Layer 5 of a small transformer language model trained on English Wikipedia (8 layers, counted from 0, width 128).
A neuron adds its activation times its output weights to the MLP's output. To switch it off is to set its activation to zero at one token and run the rest of the model.
A neuron's activation on a vector x is ReLU(weights . x + bias), where the dot is the dot product.

Input weights of the MLP neurons that the questions are about. A number n stands for n times 0.02.
n112 (bias -0.180): 32 16 -35 -6 8 -16 1 -39 -18 -16 -9 14 -7 34 18 50 5 3 -5 -17 -27 -15 -24 -1 -2 62 1 43 0 10 -19 10 33 21 -30 -25 -6 -6 5 -5 14 1 19 20 -4 -10 3 -24 -15 26 -12 -21 24 -44 -28 35 93 23 27 4 23 18 -1 7 7 -26 -20 2 -7 19 2 15 18 -22 15 -52 -41 27 -39 -18 -6 23 3 -20 -10 10 -2 14 -9 -1 0 27 -12 26 40 -3 1 -19 -1 10 -19 1 24 -6 -14 27 -4 5 -13 45 -4 -42 -44 26 25 -36 21 -19 -11 -18 -14 -16 -20 42 -5 16 14 -24
n176 (bias -0.271): 63 -23 -5 17 -1 31 32 17 -47 37 -40 30 7 -27 -15 -17 -28 25 -6 3 -5 -25 19 0 -11 -53 16 -63 -3 30 34 -37 69 -18 11 16 -2 -32 69 16 29 6 -21 36 58 -8 -27 -20 14 -22 26 -11 54 1 4 6 15 -1 -23 -14 49 -16 -13 -32 -12 59 7 13 30 -57 15 18 20 -14 15 -37 21 17 5 9 -10 -50 7 -6 18 44 -27 -22 20 24 -3 8 -36 -26 -23 9 12 1 3 -46 -27 9 -10 2 -13 -1 -6 -15 -9 -5 -38 -35 13 20 11 12 5 6 17 46 -8 -2 -21 22 -31 -9 4 -46
n187 (bias -0.194): -9 0 22 -9 -15 -8 -12 -9 6 -8 23 -11 23 -18 1 18 -31 40 1 -29 -28 5 50 -8 22 17 -35 10 3 5 -17 11 17 -10 2 9 8 16 -1 33 -2 15 39 -3 3 -38 14 15 -51 5 40 32 -18 -19 -35 6 24 -23 17 48 4 -14 32 -7 -31 9 -5 -9 -31 8 17 -13 -11 -9 -1 -17 18 53 2 20 23 21 19 -27 19 -46 7 10 -7 8 -2 -9 -53 -15 1 -38 -13 46 5 -11 -2 -20 -18 43 24 0 -1 29 33 -15 12 -30 16 11 -30 -22 -49 -20 -3 -5 -19 -7 10 -6 -35 -24 -2 -20
n191 (bias -0.156): -5 -8 24 13 26 -20 -30 -4 -30 16 -38 10 -2 -15 11 -13 28 -2 23 -35 32 18 23 10 -24 -8 9 -38 -4 2 26 -21 -2 -13 -10 5 -8 -37 -19 0 -13 6 19 35 6 -14 -10 -2 -23 -22 -4 32 -24 10 15 -19 -17 -49 6 25 -14 -10 -5 -1 46 -25 -28 -7 -12 -16 -39 12 -34 7 -3 24 -1 5 23 -20 5 12 -18 5 5 17 -11 -8 -8 -9 -42 4 12 -14 -24 11 25 17 -27 -36 -44 -11 19 5 29 15 -1 -6 10 13 -8 -33 -33 5 11 -2 -8 -12 9 12 29 9 -22 26 -20 11 -3 2
n251 (bias -0.138): 48 15 35 23 28 19 -10 18 -15 14 -53 -23 1 -4 21 -41 -14 4 -9 -1 -12 -10 -11 38 -3 -9 18 14 -14 -3 -27 -16 -36 27 1 -15 55 -20 47 17 -5 16 21 -23 10 9 26 -26 4 10 29 -18 6 9 -15 16 -23 4 6 7 41 38 -2 24 -21 -45 29 3 12 28 3 -29 22 8 -25 -43 -23 8 6 21 18 -37 -17 -25 21 -8 10 12 -36 -5 17 -17 34 -9 -37 -21 56 -11 10 20 -24 3 -12 -10 15 25 4 -20 -8 5 -17 -11 -22 -10 -30 9 11 53 -22 38 6 -18 19 -15 -5 7 28 31
n281 (bias -0.200): 16 12 -25 47 6 1 2 -14 -57 41 38 9 -7 -24 32 22 -4 -2 -4 10 -11 8 9 -13 10 19 24 -13 -8 -19 9 6 -10 -1 -5 -13 -17 15 -30 -22 -18 -9 2 9 0 -11 34 -1 57 -6 -25 -1 1 0 -25 3 -18 10 -28 38 39 -14 20 -7 -5 13 4 3 16 -20 36 21 -25 -19 17 5 -33 -12 34 5 4 -4 17 19 28 9 -18 -8 -20 -2 -2 -8 -17 -16 -1 -5 -7 -14 -48 -3 -1 1 24 -30 36 -36 -39 -24 0 -11 -9 -46 3 25 11 -28 3 1 16 -30 22 18 25 -15 18 33 -39 -24
n321 (bias -0.280): 20 2 48 11 19 -19 -58 -23 4 -24 2 12 45 17 -21 -8 11 19 -44 -54 -57 17 4 14 -14 -10 -16 -20 -37 -12 -55 30 10 -25 -16 0 -9 31 -10 -18 12 -22 -17 17 0 -37 16 -35 -28 42 35 10 -22 20 16 3 92 -23 -22 9 29 -6 4 -11 26 -5 -19 -4 -38 -23 -21 5 -9 15 12 26 -20 3 32 16 24 -21 -11 -23 -13 -12 -9 -10 20 -24 -17 -17 -11 -38 -6 -32 -27 -4 0 -6 12 -9 -13 -9 2 -1 8 1 6 -10 -7 23 -6 -30 40 -53 4 -3 34 15 7 21 22 16 14 -30 24 -31
n335 (bias -0.138): -2 21 16 -10 -9 17 3 -16 -9 -42 2 -49 10 -22 -19 -15 -23 -48 -15 12 -2 11 -11 12 -11 2 -9 2 28 6 16 31 -8 -7 10 10 -11 17 6 -2 -11 6 12 23 5 11 21 -16 21 -22 35 -9 25 9 11 -30 0 -29 -25 -22 24 16 11 -7 -13 -15 -12 4 45 -10 8 -48 20 6 6 -13 5 -39 -12 14 3 7 -8 -30 -30 31 5 0 20 -22 25 -23 -21 -16 24 -17 19 4 -6 1 21 -33 22 -20 -13 -5 17 1 6 -10 -10 -16 5 20 -14 8 -8 -13 15 13 -56 -20 0 -3 38 -6 -16 11
n374 (bias -0.171): 13 27 -36 -5 22 5 -12 3 -18 23 1 -47 -3 -19 41 25 -20 1 -4 -12 -7 13 32 -25 23 27 4 30 -10 -1 20 84 -18 17 13 12 -2 1 39 -4 8 -1 1 -2 -24 19 -25 -57 24 19 28 26 0 -7 -21 5 -16 -25 -3 -1 -16 10 1 6 13 12 11 -3 -22 -1 -28 24 26 5 64 11 -19 -12 21 4 39 30 26 24 40 21 10 -4 -16 -4 -10 -14 -8 -9 -15 24 -1 -18 -13 -29 32 25 5 14 -11 4 6 9 14 20 14 13 8 -21 -3 42 29 -26 -30 11 -4 20 -17 -20 2 17 -3 15
n419 (bias -0.163): -11 -2 -15 -47 11 8 25 -30 -38 -1 21 -11 0 -28 65 -6 9 -71 20 43 -24 2 -13 -2 -20 -25 8 31 -12 -17 43 -2 20 3 -15 2 -15 5 3 -15 34 2 42 10 -4 53 42 29 -30 -3 -5 3 45 -13 -13 -5 -21 22 -31 -26 34 -19 -24 -24 -12 -12 35 9 9 18 17 53 18 12 6 -5 -3 -6 -6 -10 -28 -66 -36 3 -66 13 45 30 -69 14 -32 46 33 -3 12 -25 52 22 18 -8 -19 25 52 39 -17 20 -26 -5 -13 16 -20 28 -1 -10 38 -28 26 -30 -12 6 9 4 -45 57 12 -6 -42 14
n434 (bias -0.184): 33 0 31 -17 -5 -2 -14 7 14 22 -24 -27 -13 -27 -2 4 -8 21 -44 7 -22 -10 19 -4 -11 -45 17 15 22 4 33 8 -17 23 -12 -1 38 -18 -27 -8 0 23 8 6 25 -24 -8 -12 -38 31 -18 -25 24 -5 -24 -30 34 -1 -18 -13 -28 -9 24 12 -17 9 -25 36 17 8 -16 37 5 -6 -11 30 7 17 -19 12 -2 -7 10 -3 23 -7 -8 -9 16 -2 -15 -14 5 -5 -35 -7 -10 -5 21 15 12 9 13 -21 -50 -4 -15 37 16 28 -20 -25 -5 13 12 -15 -12 -8 -4 -45 -8 -8 -11 47 -17 16 -6 5
n485 (bias -0.078): 8 8 36 45 4 16 -6 12 -2 -10 8 -36 11 4 9 1 -22 -21 -22 -10 -7 0 -6 28 -30 -13 25 20 33 14 31 -1 -13 17 5 14 38 23 -7 47 20 -18 -1 11 -16 5 30 28 18 2 -16 -21 25 20 -24 7 -12 21 -14 20 -1 -28 2 42 14 12 -1 -26 -1 -13 -16 -31 -26 -5 25 11 19 4 -5 11 28 23 4 27 -7 -4 -1 -11 14 44 0 -11 -37 -26 12 8 19 47 -30 58 -20 4 -10 8 30 6 -13 22 -14 -10 -15 8 1 -1 -6 -18 -17 12 -29 21 8 8 -3 35 1 -1 9 27

Output weights of the MLP neurons that the questions are about. A number n stands for n times 0.016.
n112: 20 -8 -11 -14 -29 -27 -3 41 -15 -8 45 -3 -9 10 -53 23 14 2 9 15 -30 30 37 -16 54 -10 -10 -6 13 28 -5 37 -22 -58 -26 37 -8 -9 -57 -4 -13 35 -3 -18 -17 -4 -26 5 -5 -24 -12 22 33 -2 36 -11 11 2 -33 14 4 -9 19 15 -6 -22 6 22 10 0 29 21 -32 29 15 23 20 10 3 -23 4 39 9 -6 -28 55 -9 -7 -33 40 -12 0 -23 -11 20 40 -3 -5 27 18 10 -4 15 4 -1 -12 -9 -7 -21 -24 33 -15 11 -10 6 8 -3 15 11 11 -1 -12 -15 -33 -11 -13 -9 4
n176: 16 10 -5 16 37 3 -11 -25 9 19 17 -11 14 16 -35 10 11 -48 -17 -33 -22 6 -14 26 10 16 -37 -43 -13 -25 -33 -43 28 -12 29 30 32 7 13 -35 -3 -13 -28 6 -18 26 22 8 56 1 -25 -2 -30 9 -16 -96 21 -55 -25 23 74 27 -25 53 -18 9 -13 26 3 -7 26 -10 48 -15 6 20 31 -44 -22 28 29 -10 0 22 44 7 52 -45 9 32 -6 -3 24 -3 -17 22 11 -19 -23 -37 -5 43 45 -25 -67 -13 8 -20 -17 -2 -24 10 45 8 -18 -8 -35 -2 5 -23 -13 1 -26 10 -23 19 38 6
n187: 12 17 -21 10 -2 -22 -5 7 19 4 44 -12 1 1 5 -18 -1 2 32 1 10 14 -8 -17 11 -1 -11 11 8 -4 1 -22 -5 10 17 -10 10 -10 14 -28 -6 -7 -6 15 0 35 6 -22 6 -4 -1 11 -19 36 16 35 31 -1 36 -37 -6 -22 -8 2 21 -10 52 -30 21 31 -2 1 0 -11 -22 -16 -36 -22 -38 0 -38 -34 18 50 -14 17 -36 15 47 -6 -12 6 4 20 -16 -2 38 12 -37 -10 -24 -12 15 -23 -19 -28 -20 -31 -4 18 -9 20 12 -17 -13 7 -5 -8 -34 -2 10 25 -11 -26 12 42 6 4
n191: -4 24 -20 -30 -32 23 49 -5 12 -25 6 1 28 -28 -4 -7 -2 -32 -20 -4 -1 16 -6 7 17 10 19 -38 -6 -1 -32 10 32 2 13 -21 19 28 41 -21 -4 -28 4 -24 -12 2 13 5 37 21 19 -7 3 -21 12 -19 7 43 -4 -5 17 -37 15 -9 -16 15 28 -18 -10 -42 20 -2 12 -18 17 -22 -1 -20 21 12 -25 3 5 -16 -4 30 24 11 -3 2 13 6 -16 8 14 -10 2 17 -33 -3 7 6 36 -7 -13 1 3 -11 -22 -13 0 8 -2 -6 -31 24 5 10 7 -14 -10 -24 -9 -26 14 -30 22 19
n251: -10 14 -43 -6 25 37 -13 -21 21 -8 10 -16 27 53 16 31 40 37 -11 19 42 22 10 -46 -54 22 -16 12 -11 31 -1 13 23 18 2 -12 -20 17 -17 -6 -21 15 -4 36 -1 -59 -24 -21 15 16 -56 13 4 -9 3 57 26 -6 -33 26 -31 -22 -16 0 53 -7 5 19 4 -31 -47 -14 -27 -5 10 22 -21 12 21 6 28 80 -19 -22 6 22 5 -46 20 26 3 -9 9 4 18 -29 -30 -3 -36 -11 29 -7 8 -7 -2 13 30 -2 -7 3 23 3 -4 26 6 -16 -34 -58 24 16 17 8 2 -16 -11 32 -13 -38
n281: 8 -18 -33 19 -6 31 11 -17 29 6 -4 16 -6 24 -17 -19 -28 17 -7 -18 29 16 -16 -6 18 -25 -26 16 -25 16 -4 12 -21 -8 14 -24 -12 13 1 -26 -22 23 3 -8 -26 60 -24 21 2 35 -7 10 -2 -18 -15 -13 16 -4 17 -7 -2 -29 -16 -15 -15 27 -8 -3 8 23 -16 29 -5 -9 -18 4 -11 16 12 -29 9 -25 5 -11 4 1 0 18 11 14 -12 -26 26 21 -2 11 34 -26 27 -16 -38 5 4 -19 -50 -5 19 10 -20 7 20 23 -1 -16 -32 -13 14 18 -12 -54 20 -3 -9 -9 42 -23 -1 22
n321: -36 -34 7 17 -41 -39 -33 7 -16 -21 -45 -4 -15 44 11 37 -16 23 -40 -50 31 5 46 21 -4 22 39 -9 -10 7 -11 -63 11 5 -25 -5 13 19 19 -9 -7 22 -11 -15 55 34 43 -32 23 42 23 -41 1 -21 28 19 6 -35 11 8 38 20 -5 39 -29 6 -10 26 9 -11 16 -27 -26 -6 26 1 16 12 -1 -23 31 4 -26 9 13 1 21 -15 23 17 56 10 16 7 17 -16 -24 -24 38 10 52 -40 48 -2 -18 2 -39 -19 12 -2 -6 -15 -18 27 20 26 -44 -58 -10 -22 -3 17 -13 20 -22 -24 -48 -39
n335: 16 27 0 35 -12 -8 9 -3 -3 5 3 8 12 72 16 -3 -21 13 -5 -17 20 -11 0 5 -11 -12 2 17 -4 -5 29 -4 14 13 -8 -1 24 -27 11 -2 5 24 -25 -25 -22 -16 -12 -5 -20 32 -26 -9 -44 5 -23 -23 -10 -1 -26 5 -45 -24 8 27 10 -4 -1 -4 19 12 -1 36 -4 -41 5 16 -2 3 12 -19 2 -11 12 3 2 -30 -14 0 -9 -13 27 19 20 -12 -1 13 -6 -16 -5 2 -62 7 31 7 7 1 -27 -2 3 3 14 -2 -28 5 -8 38 20 -32 7 2 5 17 -17 -35 -17 1 16 15
n374: -13 2 18 23 40 7 -14 33 31 9 -5 -11 17 19 -18 -3 -5 18 20 -2 13 2 6 -33 19 -7 -5 21 3 -30 16 6 13 -2 -18 -1 6 9 -18 -7 -19 -12 -4 6 9 -24 18 -15 4 2 -9 -19 -18 1 -6 18 25 -31 -29 6 -5 -33 13 -26 1 -4 9 -17 23 -20 -11 -27 -35 -1 -51 -18 -24 2 16 6 -35 29 -16 16 -13 21 -24 -5 30 17 20 27 49 20 -17 8 32 33 4 24 22 -1 6 3 -3 18 -9 -47 -6 2 12 9 39 8 22 -6 -16 11 2 7 16 -13 -6 -23 -5 -10 -64 28
n419: 45 15 -55 -48 26 35 18 5 -25 -14 9 11 -46 26 -11 7 -19 -16 3 -12 -24 1 -7 36 26 -33 9 -4 42 21 0 6 -21 29 17 -3 38 -20 -37 2 -44 -56 -17 4 -28 -21 29 9 10 -54 -19 23 -20 -27 -26 28 -28 19 19 10 -40 47 -26 -32 -18 -13 -11 -21 -5 21 -6 4 -19 37 -11 -12 -31 32 -25 -6 -4 54 8 30 -43 11 -45 -78 9 -18 18 -19 14 -12 -25 26 -2 20 14 -36 33 23 -49 4 12 17 53 -12 -12 38 6 5 45 -32 -6 4 -11 -8 75 -42 16 40 -23 -9 1 39 -7 14
n434: -10 -22 -1 -3 -19 15 4 -34 25 -57 6 -17 -17 15 21 3 16 8 13 -8 13 11 13 -8 23 37 4 -15 -15 -4 -10 -4 6 22 5 19 -9 -12 -7 -8 -13 4 3 -32 -6 10 15 15 -12 10 -4 -13 14 20 -11 -5 17 24 -16 16 -7 7 -11 7 -10 13 -3 -37 -7 -13 29 -1 14 5 13 -3 5 -15 -25 33 0 -11 8 -2 11 -30 10 8 16 30 -16 27 9 -1 35 -27 -3 24 -5 -27 -25 18 -22 28 -28 24 -12 -12 -23 -27 -3 0 -7 13 24 7 3 -3 4 -2 13 -1 -9 -2 14 -21 -18 4
n485: -1 7 -9 10 0 -1 -3 8 -7 -12 10 18 -22 -18 -19 -2 -6 9 15 21 -11 -12 4 3 13 30 6 2 15 0 -35 12 -15 1 23 -5 -15 -7 -27 -3 -14 7 28 -9 19 -3 -19 -14 -32 41 14 2 -7 15 26 18 -13 -24 -12 -19 0 40 -21 -27 -18 -6 2 -7 -5 5 38 38 -11 -6 9 -2 1 11 -11 14 -20 3 5 -22 -8 13 -16 -3 -11 1 -35 10 14 -10 -13 15 -24 -20 11 -14 -9 -19 5 -3 -24 1 10 0 4 68 33 12 -3 13 13 26 -23 26 24 16 -20 9 29 6 15 3 10 -36

Each question names a token from some text and the token that comes next. It shows the vector x that enters the MLP there. A number n stands for n times 0.076.

Then comes g, the gradient of the next token's log-probability with respect to the MLP's output, scaled to length 1. A neuron's effect is roughly proportional to its activation times (output weights . g). A number n stands for n times 0.0037.

"ted", then " it"
x: -10 -6 -16 0 8 3 7 20 6 9 15 0 -27 33 -11 -5 4 27 3 17 22 -14 4 -40 1 -24 -2 -5 6 13 4 -6 -15 15 -2 24 -1 12 -19 8 -28 -7 -5 20 3 -16 9 41 11 12 -21 -19 0 -32 -34 32 -8 0 10 7 -9 -59 -11 -21 -2 -16 4 14 12 -6 9 13 10 -13 -38 11 11 -9 19 -20 4 19 13 18 -25 -12 13 -1 17 -21 -13 3 9 -24 29 6 -17 -14 13 -4 -2 -5 4 -7 25 -16 0 -27 22 -14 2 27 -12 -11 -34 -16 7 4 -6 5 13 -5 1 -11 30 -15 20 19
g: -17 -8 -20 -12 8 64 -6 57 -40 3 -16 -43 16 -28 29 20 0 35 16 1 28 10 13 21 27 -8 15 3 21 26 -29 12 69 31 -62 -7 23 -40 -20 9 -32 13 -32 2 -7 -38 2 -1 -5 -1 -1 24 -1 -38 25 11 -34 -15 -18 29 -18 0 0 -13 -1 -12 -20 -46 -34 -23 20 12 13 -45 6 16 20 1 -4 -32 -22 5 -27 -19 16 6 7 -24 34 -37 30 11 11 -38 8 -9 19 -3 6 13 37 17 -9 40 19 -26 -23 9 -5 -5 30 24 20 -32 5 -16 9 45 -12 16 19 10 -15 -34 -28 -17 14 -3
Which neuron, switched off, raises the next token's probability most? n281

" themselves", then " increasing"
x: -20 -14 -13 3 17 19 3 5 10 19 17 -6 -17 5 -19 -12 1 18 -12 28 -11 6 0 -47 9 -10 -6 -14 -15 20 6 -9 -2 12 -7 9 -17 10 -8 -2 -53 -20 1 28 13 -15 0 26 2 16 -12 -8 -5 -6 -23 31 -12 -3 -6 12 4 -40 -7 -7 -9 -15 16 10 5 24 28 7 15 -2 -31 21 -8 -4 6 -25 -1 32 30 9 -22 9 14 -3 29 7 10 -5 -11 3 42 13 -17 -19 11 -3 -24 0 1 -1 26 -9 -16 -17 18 -1 1 -1 -20 -8 -33 -18 -7 -17 7 5 10 -19 6 -12 25 -17 5 2
g: 10 11 18 9 -9 -74 -12 8 0 6 24 -9 9 23 21 31 -9 -42 18 -28 -33 13 15 -36 -5 25 15 -1 5 -17 11 -29 5 38 5 -40 -7 7 26 26 13 -48 34 62 -12 -7 -48 2 10 -18 18 17 2 0 11 27 22 -20 -2 -33 2 -2 5 15 16 -5 -29 -21 1 26 2 -14 -17 -39 8 -21 -17 14 -11 16 -14 7 5 33 59 -19 -12 5 3 14 8 48 -22 -20 -13 26 36 52 -7 27 -16 4 -15 23 4 -32 -66 -7 -32 -15 25 -21 -24 42 25 -22 -21 32 -32 -13 -5 -1 24 -16 -20 -6 -30 5
Which neuron, switched off, raises the next token's probability most? n281

"xi", then "s"
x: -22 -23 -20 4 31 16 11 29 2 -2 4 -10 -34 15 -20 -13 -21 2 2 11 12 20 -2 1 -26 -32 2 0 16 8 14 5 -16 21 7 -10 5 22 -31 -13 -18 1 -7 27 31 -22 -13 36 0 -8 -7 -5 19 -5 -17 4 -19 0 18 13 9 -18 -1 -16 4 -30 11 16 -10 7 5 9 8 -8 -28 12 23 11 1 -19 -11 0 7 -4 -4 -15 1 18 21 -4 4 9 35 -17 27 6 0 -13 0 -17 -11 -2 2 -12 3 -3 13 -36 12 -12 -14 0 1 -13 -34 -9 10 9 8 16 41 -34 -11 -16 21 -27 26 17
g: -13 -7 10 5 -5 -7 -13 18 -21 39 -21 -6 -5 3 14 -14 20 -2 -17 -6 12 0 0 -62 12 5 24 -8 1 20 -22 -13 27 1 0 0 -28 34 53 -7 -33 -17 -17 29 -19 -9 31 -22 -4 30 -25 27 59 -21 -5 24 35 43 -2 -5 22 -18 -25 -29 14 -39 -7 -2 -18 -41 5 -8 8 -23 -16 -27 -23 12 10 -4 -38 14 -10 0 -32 37 -20 19 -15 -6 -24 -2 43 -28 -30 10 -25 20 28 -26 28 31 -1 19 20 13 33 -39 1 22 1 -25 20 24 4 42 35 -33 24 19 36 -27 16 -53 25 -51 23 -30
Switching off which neuron hurts the next token most? n251

" 11th", then " Edition"
x: -4 -6 -4 -8 21 9 5 20 18 -11 -8 -21 13 24 -32 -11 7 7 7 10 16 2 -13 -20 12 -2 -1 -2 4 26 7 -4 -13 -2 9 37 -33 6 -20 -6 -23 0 -16 11 3 -8 -7 17 7 10 -13 -5 -32 -32 -6 20 9 -6 19 -23 -8 -24 -21 -23 6 -17 -8 45 7 8 0 -2 14 -16 -23 18 10 -34 12 -22 6 20 17 -11 -24 -9 8 -14 23 -11 -13 2 1 -5 32 36 -14 -40 43 -2 -9 10 -9 1 30 -3 32 -37 21 -22 -11 7 -9 -18 -14 14 17 -12 10 32 17 -34 13 -35 22 -7 8 19
g: -8 9 -7 1 9 -15 -17 -78 10 1 -10 -11 -7 -46 30 18 -2 10 10 -70 25 3 -40 27 6 -9 -23 11 41 51 -38 -22 0 6 -5 -28 8 26 -33 -18 4 37 19 -27 -25 12 -21 -47 -15 21 19 35 -26 -4 -14 -33 18 -23 -11 -9 -8 -14 -10 41 24 18 -22 22 -9 -15 -6 38 -14 -24 10 10 22 4 -20 16 39 -45 60 3 15 -2 15 -20 -6 -11 26 16 27 -2 3 19 7 6 3 3 -10 15 14 4 -34 8 -33 0 20 5 37 5 -12 8 4 -32 34 27 -15 3 -29 56 16 0 -45 -9 31 -8
Switching off which neuron hurts the next token most? n335

"s", then " A"
x: -8 -12 -14 8 15 -7 2 38 -4 7 -18 -27 -20 -6 -13 7 12 39 0 -2 15 -16 -16 -47 0 2 -4 15 16 22 -13 -1 -3 16 7 27 -33 -8 -27 -9 -44 14 0 4 -5 8 -6 8 3 16 -15 -7 -1 0 -8 20 -16 1 2 -11 -14 -45 -31 -4 18 -21 22 26 -8 7 -7 26 7 8 -31 24 2 -23 9 -33 -3 16 47 13 -8 -3 7 -12 18 1 9 12 2 -18 17 6 -5 -6 14 6 -25 32 -16 -2 10 -12 5 -8 29 -2 -7 -2 5 -4 -17 -7 0 -7 12 8 1 5 1 -19 19 -19 2 27
g: -10 24 -11 19 19 2 4 20 -13 -22 -54 -30 13 28 -6 -2 10 4 -16 -13 13 -6 37 2 -14 -8 34 -33 10 -3 -4 14 -20 -10 -3 16 -4 -25 20 -13 27 -5 -9 19 -5 -9 -6 -8 -12 31 -5 30 -17 26 -13 14 -31 23 20 18 24 -14 6 -5 -31 -26 38 -5 -65 15 -9 31 18 -23 -19 27 0 12 35 34 -10 9 18 -8 -7 -29 12 -5 17 -15 6 -27 -22 -41 -30 14 -8 -59 28 -21 -14 -23 13 38 56 17 45 7 -12 -10 -30 -15 -5 -32 17 4 36 -28 44 50 -42 -19 21 60 -31 -31 4 -43
Which neuron, switched off, raises the next token's probability most? n374

"ct", then "rum"
x: -21 -23 6 0 21 14 24 47 15 5 -5 -22 -24 -8 3 -14 -13 35 3 18 14 5 -5 -33 -14 -12 -8 -6 17 19 5 -6 10 15 3 21 -5 -12 -5 2 -15 22 -5 8 1 -27 -9 20 6 7 -4 1 -11 -27 -10 24 -24 7 20 4 -10 -6 -5 -17 8 -29 9 25 -10 17 19 27 3 -15 -10 14 6 -44 -9 -3 -10 -2 15 -19 11 -22 -1 -12 11 -7 -17 19 7 -13 29 41 -32 -32 15 -21 -15 25 -7 0 17 0 13 -47 14 -9 -19 4 -13 -6 -36 9 16 1 13 3 22 -20 9 -18 17 -18 -4 9
g: 29 -24 46 -11 21 -26 23 -31 25 25 9 -19 -14 30 10 -3 26 14 -11 14 16 17 45 -5 22 21 -7 -49 17 11 -8 34 21 14 -44 23 23 -11 -14 -33 13 -18 -36 -16 -19 51 -17 0 3 -3 -12 -33 -41 19 -26 -21 23 1 22 -1 -17 -37 -31 8 9 -13 39 -31 -7 -10 -6 10 -17 -10 -26 9 3 -15 -37 20 3 0 -15 -40 -3 58 61 -28 -23 28 -20 57 -12 -25 -28 -35 38 -14 19 -31 -16 40 1 0 -30 11 7 -4 16 -1 6 -11 -33 42 14 -7 -17 20 22 15 -29 15 4 -13 16 -7 -21 15
Switching off which neuron hurts the next token most? n176

"ati", then "sm"
x: 4 -9 -20 3 11 7 22 32 -4 26 -6 -2 -15 -16 -23 -12 10 2 5 33 27 -9 2 -16 -3 -33 -5 -9 5 -5 4 -4 -18 38 14 13 -9 12 -30 15 -13 5 -13 2 -8 -15 15 48 -11 13 5 -16 10 -23 -9 6 -19 12 4 -4 19 -31 -3 -55 14 -22 6 15 3 2 12 8 8 9 -24 6 7 5 -17 -24 -4 9 4 10 -5 -35 12 -1 18 -1 12 9 16 6 33 29 4 -19 0 -10 -21 16 -5 3 -14 -10 4 -49 -9 -15 -14 18 -6 -10 -16 -16 18 -7 4 22 23 -8 -2 -25 3 -28 27 23
g: 47 -18 -46 -13 21 21 24 15 7 -11 -7 2 -31 7 23 -19 16 -11 -8 16 19 24 -24 25 -5 -2 29 5 12 10 33 -14 -34 67 30 13 -19 -11 -4 -3 16 -29 -18 -26 14 12 -32 -18 8 19 11 -2 -6 -1 -31 2 9 11 29 45 -10 29 16 -9 10 -16 -15 21 -18 -26 -13 6 2 -56 -20 -37 -50 -50 -4 -35 -43 -14 -47 19 -15 -27 -16 7 61 -8 9 -31 -3 -35 -2 -3 39 31 -9 -12 23 -14 16 1 3 3 -32 38 -18 53 -7 -17 25 33 30 35 4 -14 11 11 13 9 -5 -18 16 23 -39 -11
Switching off which neuron hurts the next token most? n419

"ric", then " and"
x: 0 -17 -17 -9 9 -13 7 61 10 -9 -21 -8 -14 8 -9 -28 -5 30 -7 9 32 20 -9 -28 -20 5 -16 -1 2 24 2 -3 -14 5 -2 12 -12 -11 -10 -4 -13 2 6 3 6 -26 2 17 -4 10 2 1 2 -19 -9 15 -15 0 0 -1 9 -6 -13 -25 26 -25 12 54 5 3 -4 7 -4 -21 -39 34 7 14 -9 -21 -9 0 16 -2 -18 3 14 -6 15 3 13 0 7 -10 30 18 15 -20 11 -4 -18 4 -23 12 40 -8 27 -49 25 -1 -34 11 -7 -5 -15 -15 10 -9 7 7 13 -30 5 -14 15 -20 22 25
g: 10 -5 -29 -3 -9 26 0 -4 -2 -11 -7 12 -20 9 6 47 31 47 1 -6 52 -6 15 -6 30 2 -16 -17 8 -35 0 -30 -45 -39 -20 -19 -28 1 35 -30 -26 3 -25 32 -19 -9 14 -6 20 43 -18 -47 26 -21 11 3 -33 14 23 37 5 -56 -23 11 -20 7 -8 20 -22 2 -15 -2 -4 12 -2 3 21 10 29 -54 42 28 3 14 14 33 24 -20 54 23 -47 -35 -59 4 10 -13 -17 -5 17 40 -21 39 -7 -11 -17 -25 -26 22 6 -13 45 -1 -17 4 -17 33 23 -8 14 8 15 27 -1 -17 -11 12 -24 -16
Switching off which neuron hurts the next token most? n251

"ami", then "ly"
x: -26 -22 -7 -3 10 8 -5 52 21 -10 -15 -12 -11 6 -39 -28 -1 14 6 12 3 -8 -8 -17 0 -1 -2 10 1 0 26 2 -12 6 8 20 -20 27 -19 -18 -27 2 -24 3 9 -22 -11 15 13 7 -11 -17 -4 -28 -20 23 -19 5 15 -6 5 -9 -12 -44 17 -28 11 43 11 9 6 -11 13 -14 -41 19 10 8 -6 -26 -9 21 26 4 -22 -15 25 -5 19 -4 5 8 17 7 27 25 16 -49 22 -14 6 19 -17 -6 13 -11 13 5 25 1 -11 7 4 6 -17 1 11 -3 25 16 6 -42 -9 -32 13 -11 13 16
g: 0 -10 22 -14 -36 31 29 -10 7 17 -4 3 -17 -34 -33 -16 -12 -45 22 0 -1 10 -6 -17 15 -34 -58 5 4 31 45 -15 -38 22 -2 9 4 3 -31 -26 20 36 4 -38 32 10 -1 -16 -8 -2 42 -8 -23 -14 -24 -14 -14 -21 -9 12 59 5 15 11 -20 72 -7 -9 -11 5 46 8 -7 36 -18 6 -20 18 -9 24 11 -51 14 42 -22 -17 27 26 14 -20 -22 7 32 20 14 -3 37 3 41 -5 -11 -6 37 -7 -41 -1 13 46 -4 -34 -12 -9 -42 -35 -26 -19 33 -15 14 15 -29 -15 8 19 -16 13 -7 -12
Which neuron, switched off, raises the next token's probability most? n335

" |", then " Id"
x: -8 -11 -2 -7 19 9 -12 14 34 -7 -39 -15 -1 23 -28 -26 8 2 -2 17 13 7 -2 -29 -2 -13 6 -1 -6 7 0 -12 -9 4 10 14 -17 19 -16 1 -43 -4 -2 1 5 -32 2 18 -2 28 -4 -25 -9 -16 -19 58 -1 -7 -8 0 -2 -35 -15 -7 6 -22 5 12 -3 13 -4 13 6 -11 -12 29 13 -7 -16 -8 -4 7 44 1 -16 -20 38 -17 20 -2 7 10 4 -11 24 23 9 -9 7 -2 -14 2 -16 6 10 -13 35 -12 17 -11 -8 11 -5 -18 -19 -22 15 3 25 6 7 2 -4 -4 14 -12 16 11
g: -49 -5 -14 -11 37 -4 -5 -13 -24 -7 15 -8 -24 6 41 34 -18 6 20 -4 12 35 -6 23 -19 -13 -2 -9 -6 11 27 -12 -24 22 46 -7 -7 -17 39 20 24 -20 31 36 9 -10 -24 -30 -8 15 -27 -7 28 31 6 -16 -4 -47 -41 39 -9 -1 -27 0 21 -26 -32 47 -35 5 9 -16 -24 -13 -25 -6 27 -23 37 8 34 -8 -9 21 34 6 0 -41 -25 -14 -5 -18 -13 -35 38 16 3 21 6 -10 -29 60 -9 6 44 6 0 5 10 -38 56 -10 -22 43 12 -33 -29 -17 -29 -11 -45 13 6 0 8 30 -24 8
Switching off which neuron hurts the next token most? n321